Layer 12 of a small transformer language model trained on English Wikipedia (15 layers, counted from 0, width 64).
A neuron adds its activation times its output weights to the MLP's output. To switch it off is to set its activation to zero at one token and run the rest of the model.

Output weights of the MLP neurons that the questions are about. A number n stands for (n - 500) times 0.00076.
n36: 460,532,444,588,447,358,559,711,548,493,426,605,615,453,497,484,524,644,594,585,651,651,608,304,435,510,397,405,671,457,445,383,692,557,349,394,458,571,365,453,537,396,705,237,414,490,682,593,523,460,497,414,560,544,614,508,515,498,691,454,436,579,436,626
n48: 637,511,453,445,573,422,549,396,444,460,574,413,565,263,467,472,538,677,667,306,416,340,578,494,334,468,631,497,494,596,477,711,409,642,345,440,514,570,761,467,659,666,508,470,566,420,604,384,545,507,566,602,484,336,561,400,577,477,424,671,630,443,740,464
n49: 507,667,677,366,526,350,506,540,652,553,406,747,442,423,472,477,564,350,565,463,735,225,417,436,439,337,444,505,532,416,429,516,563,461,500,614,474,413,424,432,695,551,192,382,627,407,558,655,550,339,390,732,503,533,677,557,455,505,430,297,499,449,553,659
n53: 470,424,513,580,583,496,241,579,419,377,457,583,555,433,723,566,507,552,383,404,513,541,488,470,359,502,581,614,457,567,564,590,639,495,523,485,293,580,465,425,814,400,516,503,196,473,496,513,376,464,613,611,436,549,421,542,570,610,463,568,494,571,352,427
n78: 560,504,571,480,589,489,524,636,312,279,453,528,754,449,510,422,697,700,455,444,688,728,432,514,360,381,520,549,551,391,504,403,440,658,549,510,445,573,734,466,429,592,556,574,575,640,710,629,459,396,697,591,516,435,539,541,555,405,371,712,518,542,480,483
n95: 474,601,584,409,341,497,631,611,480,308,672,415,661,373,463,308,588,787,580,509,501,414,456,521,289,542,409,563,505,559,370,618,311,429,576,421,514,397,867,434,668,504,551,525,443,463,564,686,490,267,422,746,457,599,445,544,471,540,540,474,448,482,516,596
n99: 547,597,569,575,476,564,492,393,543,611,632,481,570,390,269,301,396,578,406,383,702,767,606,291,506,387,548,512,576,373,374,491,394,472,515,540,636,409,382,557,402,481,580,515,444,699,389,541,460,462,604,717,566,525,442,349,561,563,561,380,557,372,613,495
n112: 405,437,596,546,504,591,445,570,762,376,503,538,511,693,418,344,700,551,406,599,510,455,554,513,413,459,521,478,564,509,732,496,331,521,492,537,597,273,548,329,445,676,496,565,450,822,510,486,396,426,423,331,415,622,575,581,679,495,401,477,522,526,643,565
n119: 450,428,600,373,382,523,347,467,497,364,425,477,347,572,625,523,493,669,536,488,443,264,597,635,590,302,558,397,429,404,617,684,716,384,474,634,476,380,267,391,585,181,679,394,515,586,444,544,417,560,527,729,714,497,432,456,540,462,322,672,715,470,542,710
n132: 365,252,430,550,505,542,670,630,694,401,561,596,616,615,571,606,477,715,441,428,478,557,592,541,689,729,333,478,326,471,379,533,684,529,548,413,487,339,608,539,547,822,620,481,413,469,650,459,510,438,324,507,648,508,371,503,283,644,379,614,391,479,615,529
n149: 531,419,373,454,593,464,522,499,389,544,657,489,535,396,437,387,495,625,488,363,574,511,506,431,496,485,425,614,617,328,457,438,513,544,462,380,515,706,476,465,480,574,395,360,499,624,413,578,510,464,546,477,616,486,600,514,376,519,508,444,550,452,471,655
n151: 459,487,470,386,386,451,454,686,547,380,542,417,654,363,435,473,564,594,392,554,451,514,500,386,698,426,613,711,404,683,410,622,516,506,514,478,606,536,581,465,548,786,736,374,428,596,479,343,577,539,445,426,607,626,504,462,524,554,685,602,464,475,296,452
n156: 388,612,489,318,416,519,323,484,466,469,473,529,326,556,429,352,438,582,588,517,548,287,584,322,520,586,516,456,696,539,725,382,377,408,546,746,438,421,666,378,423,456,288,471,524,374,634,543,377,531,546,532,563,487,643,458,551,441,592,659,468,418,549,638
n173: 468,366,456,483,498,474,455,545,356,644,616,502,700,492,400,536,556,24,392,394,506,519,469,438,511,530,480,484,685,396,596,572,613,343,346,309,508,358,462,511,550,215,255,517,618,696,521,567,361,582,539,397,625,399,453,441,474,653,602,551,587,586,426,530
n179: 440,397,635,408,556,591,800,444,507,549,611,376,356,556,430,542,626,457,585,522,584,483,539,493,393,415,478,654,298,624,567,542,452,717,458,645,407,605,591,629,436,419,315,593,519,512,521,589,569,527,537,646,555,700,459,319,478,470,616,378,356,671,665,530
n184: 364,484,414,476,438,586,665,571,564,512,519,400,557,861,445,630,574,474,508,522,463,475,460,479,613,458,569,549,567,249,359,569,794,346,495,594,675,499,553,341,521,534,538,774,543,251,470,666,569,336,339,444,457,369,679,398,428,386,579,407,688,402,495,649

Each question names a token from some text and the token that comes next. It shows the activations a of the neurons there, in the order above. A number n stands for (n - 500) times 0.013.

Then comes g, the gradient of the next token's log-probability with respect to the MLP's output, scaled to length 1. A neuron's effect is roughly proportional to its activation times (output weights . g). A number n stands for (n - 500) times 0.0013.

"é", then "in"
a: 883,505,350,504,494,520,500,489,492,455,506,483,492,506,487,246
g: 523,594,497,584,360,591,544,454,403,437,445,476,499,516,436,537,494,568,440,440,624,375,494,592,640,596,457,497,441,593,336,465,512,604,607,572,653,437,346,432,611,419,691,462,467,702,624,595,463,572,480,440,608,303,619,581,496,537,605,507,753,651,536,400
Which two neurons, each switched off alone, lower its probability most, in order? n36, n49

"al", then " di"
a: 500,520,506,756,568,493,448,507,23,504,475,495,504,504,538,492
g: 642,497,499,519,454,533,464,497,685,561,515,401,540,465,514,717,389,575,359,526,365,418,611,555,516,496,574,352,412,447,509,441,430,503,264,435,626,570,474,602,425,544,384,385,467,525,510,542,597,581,344,497,390,524,388,447,357,526,746,264,534,534,492,427
Switching off which neuron hurts the next token most? n119

" time", then " such"
a: 468,502,497,513,501,502,515,483,481,498,499,497,494,519,505,500
g: 485,410,469,637,375,263,454,427,547,645,551,624,367,545,424,599,448,383,482,482,382,495,337,564,180,509,489,433,551,470,538,413,402,490,521,508,513,376,405,555,589,568,629,550,472,399,563,433,540,362,472,339,594,395,494,527,669,531,592,562,341,446,512,494
Switching off which neuron hurts the next token most? n119

" lo", then "st"
a: 492,522,492,475,541,497,507,654,430,524,359,527,513,489,527,488
g: 608,462,340,449,285,595,525,427,640,453,535,530,631,547,539,354,521,388,549,590,532,476,335,412,342,502,407,443,442,433,292,459,461,382,432,512,460,499,444,693,429,509,377,515,418,456,628,671,403,601,565,518,470,786,518,485,488,438,492,607,504,563,479,595
Switching off which neuron hurts the next token most? n119

"press", then "ure"
a: 515,503,496,583,538,468,452,668,522,509,516,505,497,551,506,490
g: 537,461,606,475,448,398,513,462,528,450,323,495,554,532,518,502,645,552,406,520,445,481,482,524,304,560,513,340,403,554,608,531,604,673,402,566,596,288,547,505,600,578,307,471,602,653,347,622,575,416,509,462,628,600,484,455,252,451,466,576,442,515,636,356
Switching off which neuron hurts the next token most? n112

".", then " However"
a: 517,473,511,544,479,486,477,476,487,452,429,500,493,514,518,500
g: 472,411,455,582,604,510,347,353,496,287,409,604,467,567,501,590,533,429,622,499,311,615,378,438,320,542,558,475,417,518,359,513,411,396,472,556,607,505,537,675,605,517,393,700,523,605,461,522,554,403,497,653,345,466,453,435,516,576,368,407,686,547,538,421
Switching off which neuron hurts the next token most? n149

" bo", then "d"
a: 472,479,485,477,574,520,514,473,491,444,504,511,496,508,496,503
g: 609,532,469,502,743,364,582,524,575,275,589,692,484,556,468,475,530,451,728,679,377,445,561,592,550,633,609,609,390,562,413,420,464,312,615,557,591,536,570,597,470,504,531,472,522,528,644,415,623,583,485,539,528,389,500,512,534,533,443,497,423,331,428,435
Which neuron, switched off, raises the next token's probability most? n132

"ber", then "gh"
a: 505,501,507,500,452,462,481,510,523,317,549,506,500,484,524,517
g: 658,694,572,521,514,622,483,615,513,459,541,477,596,383,436,567,628,628,591,550,457,590,441,482,712,559,496,402,371,473,639,554,482,470,357,482,385,497,549,533,440,431,391,566,478,401,356,638,667,396,541,472,543,706,558,522,327,532,379,438,669,521,644,551
Switching off which neuron hurts the next token most? n179

"19", then "76"
a: 512,459,506,501,550,511,495,497,500,517,489,491,34,493,470,548
g: 528,355,512,521,463,385,521,591,554,452,582,294,577,567,629,550,534,515,424,622,530,475,425,440,516,397,339,429,468,382,350,445,392,361,556,452,433,328,528,496,345,433,594,438,771,358,337,496,421,370,535,565,524,627,509,442,660,573,511,678,521,512,463,466
Switching off which neuron hurts the next token most? n156

" re", then "g"
a: 526,503,497,489,514,516,482,591,457,483,508,470,500,491,494,498
g: 429,496,454,401,387,662,512,455,552,529,594,626,474,451,557,737,515,542,635,647,477,424,526,583,653,464,333,443,354,525,557,494,553,534,654,582,278,684,532,363,573,494,720,558,533,524,387,431,574,397,419,567,564,584,551,668,468,447,504,451,522,616,552,479
Switching off which neuron hurts the next token most? n99

" 2019", then "-"
a: 516,485,461,516,512,483,476,555,489,502,499,477,494,502,507,512
g: 563,597,460,482,470,615,554,589,417,491,529,517,672,388,445,615,418,489,491,565,469,617,459,544,514,413,509,399,493,569,428,638,490,707,702,384,549,569,499,542,421,528,460,315,583,512,539,400,383,530,443,338,506,657,449,580,502,617,560,540,205,286,604,503
Which two neurons, each switched off alone, lower its probability most, in order? n49, n119

" |", then " 19"
a: 502,497,500,513,506,473,502,491,507,493,497,522,501,555,493,510
g: 572,539,374,412,577,445,399,472,665,519,513,343,388,399,488,519,400,505,358,577,377,400,543,548,522,538,455,420,506,492,570,616,508,510,369,548,686,465,538,423,538,531,598,371,467,547,404,634,376,638,338,433,583,590,384,562,556,426,575,720,281,493,308,431
Switching off which neuron hurts the next token most? n151

" to", then " imp"
a: 492,502,498,483,480,504,491,493,532,485,412,498,156,500,504,491
g: 591,492,526,548,302,473,420,368,528,422,603,558,472,579,467,429,270,531,447,605,552,473,476,431,403,492,585,361,580,560,496,452,472,533,466,562,478,385,491,596,609,586,416,505,630,449,482,420,694,386,650,414,498,684,372,609,669,436,476,371,578,387,632,284
Switching off which neuron hurts the next token most? n149

" is", then " re"
a: 491,488,499,534,494,515,505,499,483,497,261,503,528,576,492,490
g: 658,644,506,593,569,519,300,503,543,425,275,436,342,535,498,608,458,474,521,549,453,498,489,473,461,455,610,482,454,354,459,455,462,410,383,438,556,464,470,698,453,404,509,527,546,519,277,484,620,378,522,538,343,580,420,683,470,423,344,464,635,492,288,419
Switching off which neuron hurts the next token most? n149

" 19", then "20"
a: 499,469,541,558,532,607,492,503,499,501,518,473,447,479,494,533
g: 603,503,430,400,391,570,279,430,431,433,513,557,343,590,581,480,403,487,469,452,556,433,420,521,416,483,556,481,430,725,407,398,466,522,707,422,526,710,470,460,464,551,520,390,529,401,537,689,547,566,551,393,319,492,513,564,637,573,635,585,322,659,509,442
Which two neurons, each switched off alone, lower its probability most, in order? n53, n173

" ", then "tra"
a: 465,538,486,492,390,496,510,474,479,492,500,468,510,492,511,504
g: 570,531,548,519,669,423,690,469,455,564,585,541,508,486,430,467,393,534,750,506,504,426,386,505,369,536,673,692,452,614,347,441,479,509,524,447,539,531,482,786,477,531,586,604,458,356,678,360,559,521,668,592,528,461,580,509,565,499,477,483,402,616,536,593
Switching off which neuron hurts the next token most? n48

"r", then "ation"
a: 467,532,554,483,509,455,496,597,510,499,531,511,501,496,494,506
g: 457,390,546,423,452,683,504,410,456,383,482,508,527,533,650,545,612,581,639,428,522,475,453,602,514,623,537,563,564,476,649,300,525,523,481,630,537,333,531,600,487,669,345,472,475,669,617,491,667,331,375,518,349,616,659,573,375,440,519,505,428,584,610,529
Switching off which neuron hurts the next token most? n112

" the", then " end"
a: 648,421,494,454,484,504,546,492,511,518,485,499,518,488,492,494
g: 601,470,615,591,556,340,442,568,465,454,594,488,692,502,399,430,202,565,571,422,507,547,687,388,496,566,569,520,560,477,531,635,418,502,393,596,531,645,527,563,479,577,342,577,620,455,523,659,562,550,482,582,564,657,347,635,424,383,467,596,589,434,404,547
Switching off which neuron hurts the next token most? n99

"f", then " of"
a: 524,515,543,473,498,483,488,498,500,383,516,491,410,513,477,487
g: 520,469,569,624,454,568,526,451,339,531,658,404,426,456,513,638,453,638,632,547,587,415,460,398,417,365,568,643,656,528,587,457,456,395,338,466,431,442,467,407,567,545,535,492,633,531,707,582,540,693,615,547,561,398,482,596,349,351,517,568,417,550,361,671
Switching off which neuron hurts the next token most? n132

" Court", then "s"
a: 502,496,513,456,461,499,475,494,502,466,512,499,493,507,510,484
g: 530,515,510,377,586,356,724,630,463,402,548,624,430,444,656,373,502,509,469,510,578,636,501,556,526,555,556,483,619,610,734,341,488,579,558,473,522,485,486,353,464,546,457,496,435,679,322,513,530,622,530,612,468,444,504,395,509,713,442,629,426,689,460,537
Switching off which neuron hurts the next token most? n184

" |", then " 2019"
a: 502,497,503,501,507,464,495,514,500,500,476,514,498,675,492,507
g: 709,512,304,538,595,431,392,374,558,489,372,575,571,612,594,443,431,423,492,493,332,427,575,524,434,572,580,475,580,549,638,517,501,604,438,555,843,549,598,484,427,539,519,438,492,488,333,424,485,593,556,544,616,611,493,465,549,599,535,702,425,507,475,349
Switching off which neuron hurts the next token most? n95

"c", then "ide"
a: 499,507,493,490,482,482,479,505,496,497,512,493,500,932,505,533
g: 468,625,667,571,329,476,733,407,521,561,382,583,538,466,472,513,503,539,552,500,366,455,378,419,350,515,493,507,509,500,406,480,452,392,424,515,390,413,365,458,648,520,490,588,496,690,410,576,336,504,595,574,490,356,283,515,415,676,613,322,570,570,511,470
Switching off which neuron hurts the next token most? n173

"ner", then " |"
a: 507,491,486,470,500,476,469,432,509,494,511,520,488,510,567,515
g: 425,552,416,513,454,476,480,359,475,705,421,312,413,500,587,439,525,412,461,605,358,599,421,361,436,532,581,576,373,420,423,677,493,423,465,460,459,485,558,613,530,453,618,623,550,452,586,656,530,430,509,587,449,498,485,583,479,189,607,462,760,508,513,521
Switching off which neuron hurts the next token most? n112

"C", then "on"
a: 505,571,493,514,727,518,504,503,502,515,481,476,552,490,503,512
g: 480,526,439,534,439,556,465,530,473,558,536,465,477,425,423,391,389,436,521,411,538,452,548,346,630,588,344,479,625,455,499,479,396,696,551,544,319,485,565,42,475,530,446,524,490,703,480,526,378,447,500,615,521,547,429,632,492,505,598,508,531,544,418,512
Switching off which neuron hurts the next token most? n78

" to", then " the"
a: 488,513,498,544,486,503,480,488,521,519,433,498,187,526,507,488
g: 396,604,572,361,530,592,569,491,482,569,624,447,488,527,401,503,623,340,500,514,294,479,568,481,572,492,473,438,564,550,592,490,486,505,626,629,613,599,436,477,491,427,702,328,516,410,714,427,452,490,386,520,548,530,732,517,503,493,540,717,328,573,581,657
Which neuron, switched off, raises the next token's probability most? n156

" c", then "iv"
a: 580,488,490,521,493,501,485,503,498,486,507,460,514,478,507,500
g: 509,565,497,539,417,431,265,470,503,404,382,468,377,452,691,335,307,565,490,491,550,472,451,656,520,316,450,523,445,525,518,695,536,610,597,573,267,421,494,487,616,511,409,400,578,492,393,508,447,463,674,513,534,398,480,647,537,472,488,453,376,560,566,337
Switching off which neuron hurts the next token most? n53

"g", then "ard"
a: 754,498,484,532,543,520,489,484,533,535,509,470,495,452,543,396
g: 547,547,663,412,574,561,492,487,448,353,616,434,620,415,429,397,507,559,583,556,305,359,324,556,543,520,412,487,431,277,491,466,521,542,390,373,402,409,432,473,315,507,442,633,413,565,567,438,532,560,362,506,354,711,345,417,509,447,442,654,575,580,484,464
Which neuron, switched off, raises the next token's probability most? n36

".", then " I"
a: 518,496,535,567,485,496,479,452,488,435,350,499,569,530,504,489
g: 402,503,525,467,575,543,590,673,440,501,504,538,400,633,416,732,482,484,645,503,478,518,702,441,432,447,427,680,643,394,562,448,472,459,425,544,502,641,402,493,418,540,485,461,429,229,491,484,544,354,586,478,479,566,467,611,624,481,451,725,559,531,667,612
Switching off which neuron hurts the next token most? n156

" ", then "man"
a: 491,537,487,499,359,486,521,488,485,499,501,472,509,475,504,506
g: 435,707,383,532,317,658,324,558,593,639,426,306,516,528,507,605,614,531,588,432,413,471,485,511,436,459,519,610,530,430,424,712,474,467,570,467,368,504,564,728,460,375,413,495,509,569,450,610,508,572,659,591,385,523,492,380,444,662,424,463,448,517,549,597
Switching off which neuron hurts the next token most? n78

" |", then " 0"
a: 499,497,510,532,512,459,499,490,500,491,488,499,502,515,502,515
g: 532,410,508,379,622,321,602,456,587,450,382,311,517,510,442,720,375,487,463,438,606,456,482,406,509,614,402,470,391,397,403,446,512,496,574,551,594,582,518,568,275,533,448,598,622,535,378,347,459,523,611,516,560,481,624,379,428,422,383,721,535,525,650,513
Switching off which neuron hurts the next token most? n95

"ment", then " and"
a: 488,479,527,553,545,488,489,481,315,498,522,508,515,522,472,492
g: 504,567,456,472,513,442,400,386,651,581,693,572,499,561,482,607,630,537,407,389,452,413,427,425,421,487,542,681,500,451,397,758,533,545,347,456,397,557,437,650,546,519,738,433,453,587,597,598,511,485,494,422,479,677,547,508,595,587,489,370,548,579,536,287
Switching off which neuron hurts the next token most? n53

" the", then " De"
a: 525,480,499,476,477,511,572,469,487,548,450,519,539,495,493,502
g: 447,568,466,350,401,709,389,546,462,557,529,592,327,391,614,491,597,428,575,475,528,447,389,520,366,432,482,518,516,587,381,434,512,482,576,480,336,609,366,446,474,396,494,461,525,563,552,534,529,399,573,635,439,358,684,408,697,301,440,366,477,680,426,398
Which neuron, switched off, raises the next token's probability most? n132

"er", then "ning"
a: 460,543,500,511,498,531,497,504,512,493,494,439,474,430,496,480
g: 439,595,559,478,618,494,496,494,654,530,337,501,602,452,346,568,364,571,640,479,591,513,540,383,436,601,698,569,384,485,568,571,445,508,501,554,697,429,522,517,459,540,503,433,588,438,547,435,426,407,629,593,409,298,476,290,678,482,427,407,593,637,361,634
Switching off which neuron hurts the next token most? n48

" se", then "ven"
a: 502,500,531,498,518,495,521,457,474,507,498,529,482,498,511,528
g: 473,465,486,524,567,430,574,367,555,444,360,533,625,299,387,597,475,474,582,654,232,640,332,583,566,403,628,405,475,364,468,441,529,548,298,608,576,605,548,541,467,466,378,527,410,597,571,553,445,492,524,508,433,506,461,459,462,633,619,648,475,389,353,600
Switching off which neuron hurts the next token most? n112

" District", then " Court"
a: 505,512,487,487,509,487,482,504,513,504,506,508,500,487,470,469
g: 520,428,505,366,325,561,423,413,581,559,402,506,731,432,418,570,581,557,457,415,442,606,507,414,530,606,504,566,384,762,442,403,549,658,630,624,568,551,542,484,475,609,366,629,514,606,438,514,453,296,368,463,398,480,586,425,599,451,490,413,435,566,569,331
Which neuron, switched off, raises the next token's probability most? n119

" 19", then "67"
a: 511,493,498,488,536,478,499,476,489,500,539,502,462,496,505,515
g: 575,452,528,611,443,472,603,483,488,475,571,376,545,666,333,515,725,551,563,553,460,506,532,561,276,404,431,490,405,625,396,335,414,573,331,398,499,341,473,575,520,554,540,465,538,592,340,546,452,603,543,592,556,420,400,350,410,542,700,376,602,441,597,456
Switching off which neuron hurts the next token most? n156

"act", then "o"
a: 497,543,475,457,588,478,484,527,525,509,510,502,493,511,509,491
g: 536,286,393,448,631,425,528,578,449,585,361,477,509,593,421,473,555,583,366,404,490,466,501,582,443,461,434,690,419,424,341,557,543,575,719,546,536,404,405,406,340,634,592,586,451,483,509,623,507,630,546,567,445,538,307,566,696,651,471,363,490,399,505,477
Which neuron, switched off, raises the next token's probability most? n48

" that", then " make"
a: 526,501,522,504,498,501,495,502,499,504,492,502,538,510,501,506
g: 540,434,378,467,584,369,542,540,496,498,514,431,616,683,567,638,673,517,586,378,629,588,503,527,479,462,367,479,400,579,383,619,479,665,467,566,426,456,440,402,478,481,505,594,437,531,295,536,605,580,556,634,535,338,267,669,689,497,400,380,553,533,490,508
Which neuron, switched off, raises the next token's probability most? n156

" the", then " Na"
a: 515,477,505,479,468,517,596,483,505,524,448,520,504,490,497,505
g: 427,343,376,550,534,507,415,650,595,443,496,626,406,494,623,359,596,453,355,591,523,591,628,575,455,526,536,724,340,563,369,415,525,554,651,427,335,482,464,331,547,473,456,490,533,443,776,571,462,374,495,562,523,486,552,364,605,406,433,397,485,526,551,519
Which neuron, switched off, raises the next token's probability most? n99

" In", then " appear"
a: 505,499,530,523,452,497,489,492,482,472,481,523,532,481,459,504
g: 404,665,564,567,533,353,493,500,647,397,531,615,636,678,392,577,447,491,602,466,542,516,409,526,386,593,574,425,521,451,478,613,495,452,526,476,571,419,352,551,409,469,393,511,395,368,396,513,607,459,703,509,381,409,228,476,466,658,347,365,561,423,574,536
Switching off which neuron hurts the next token most? n78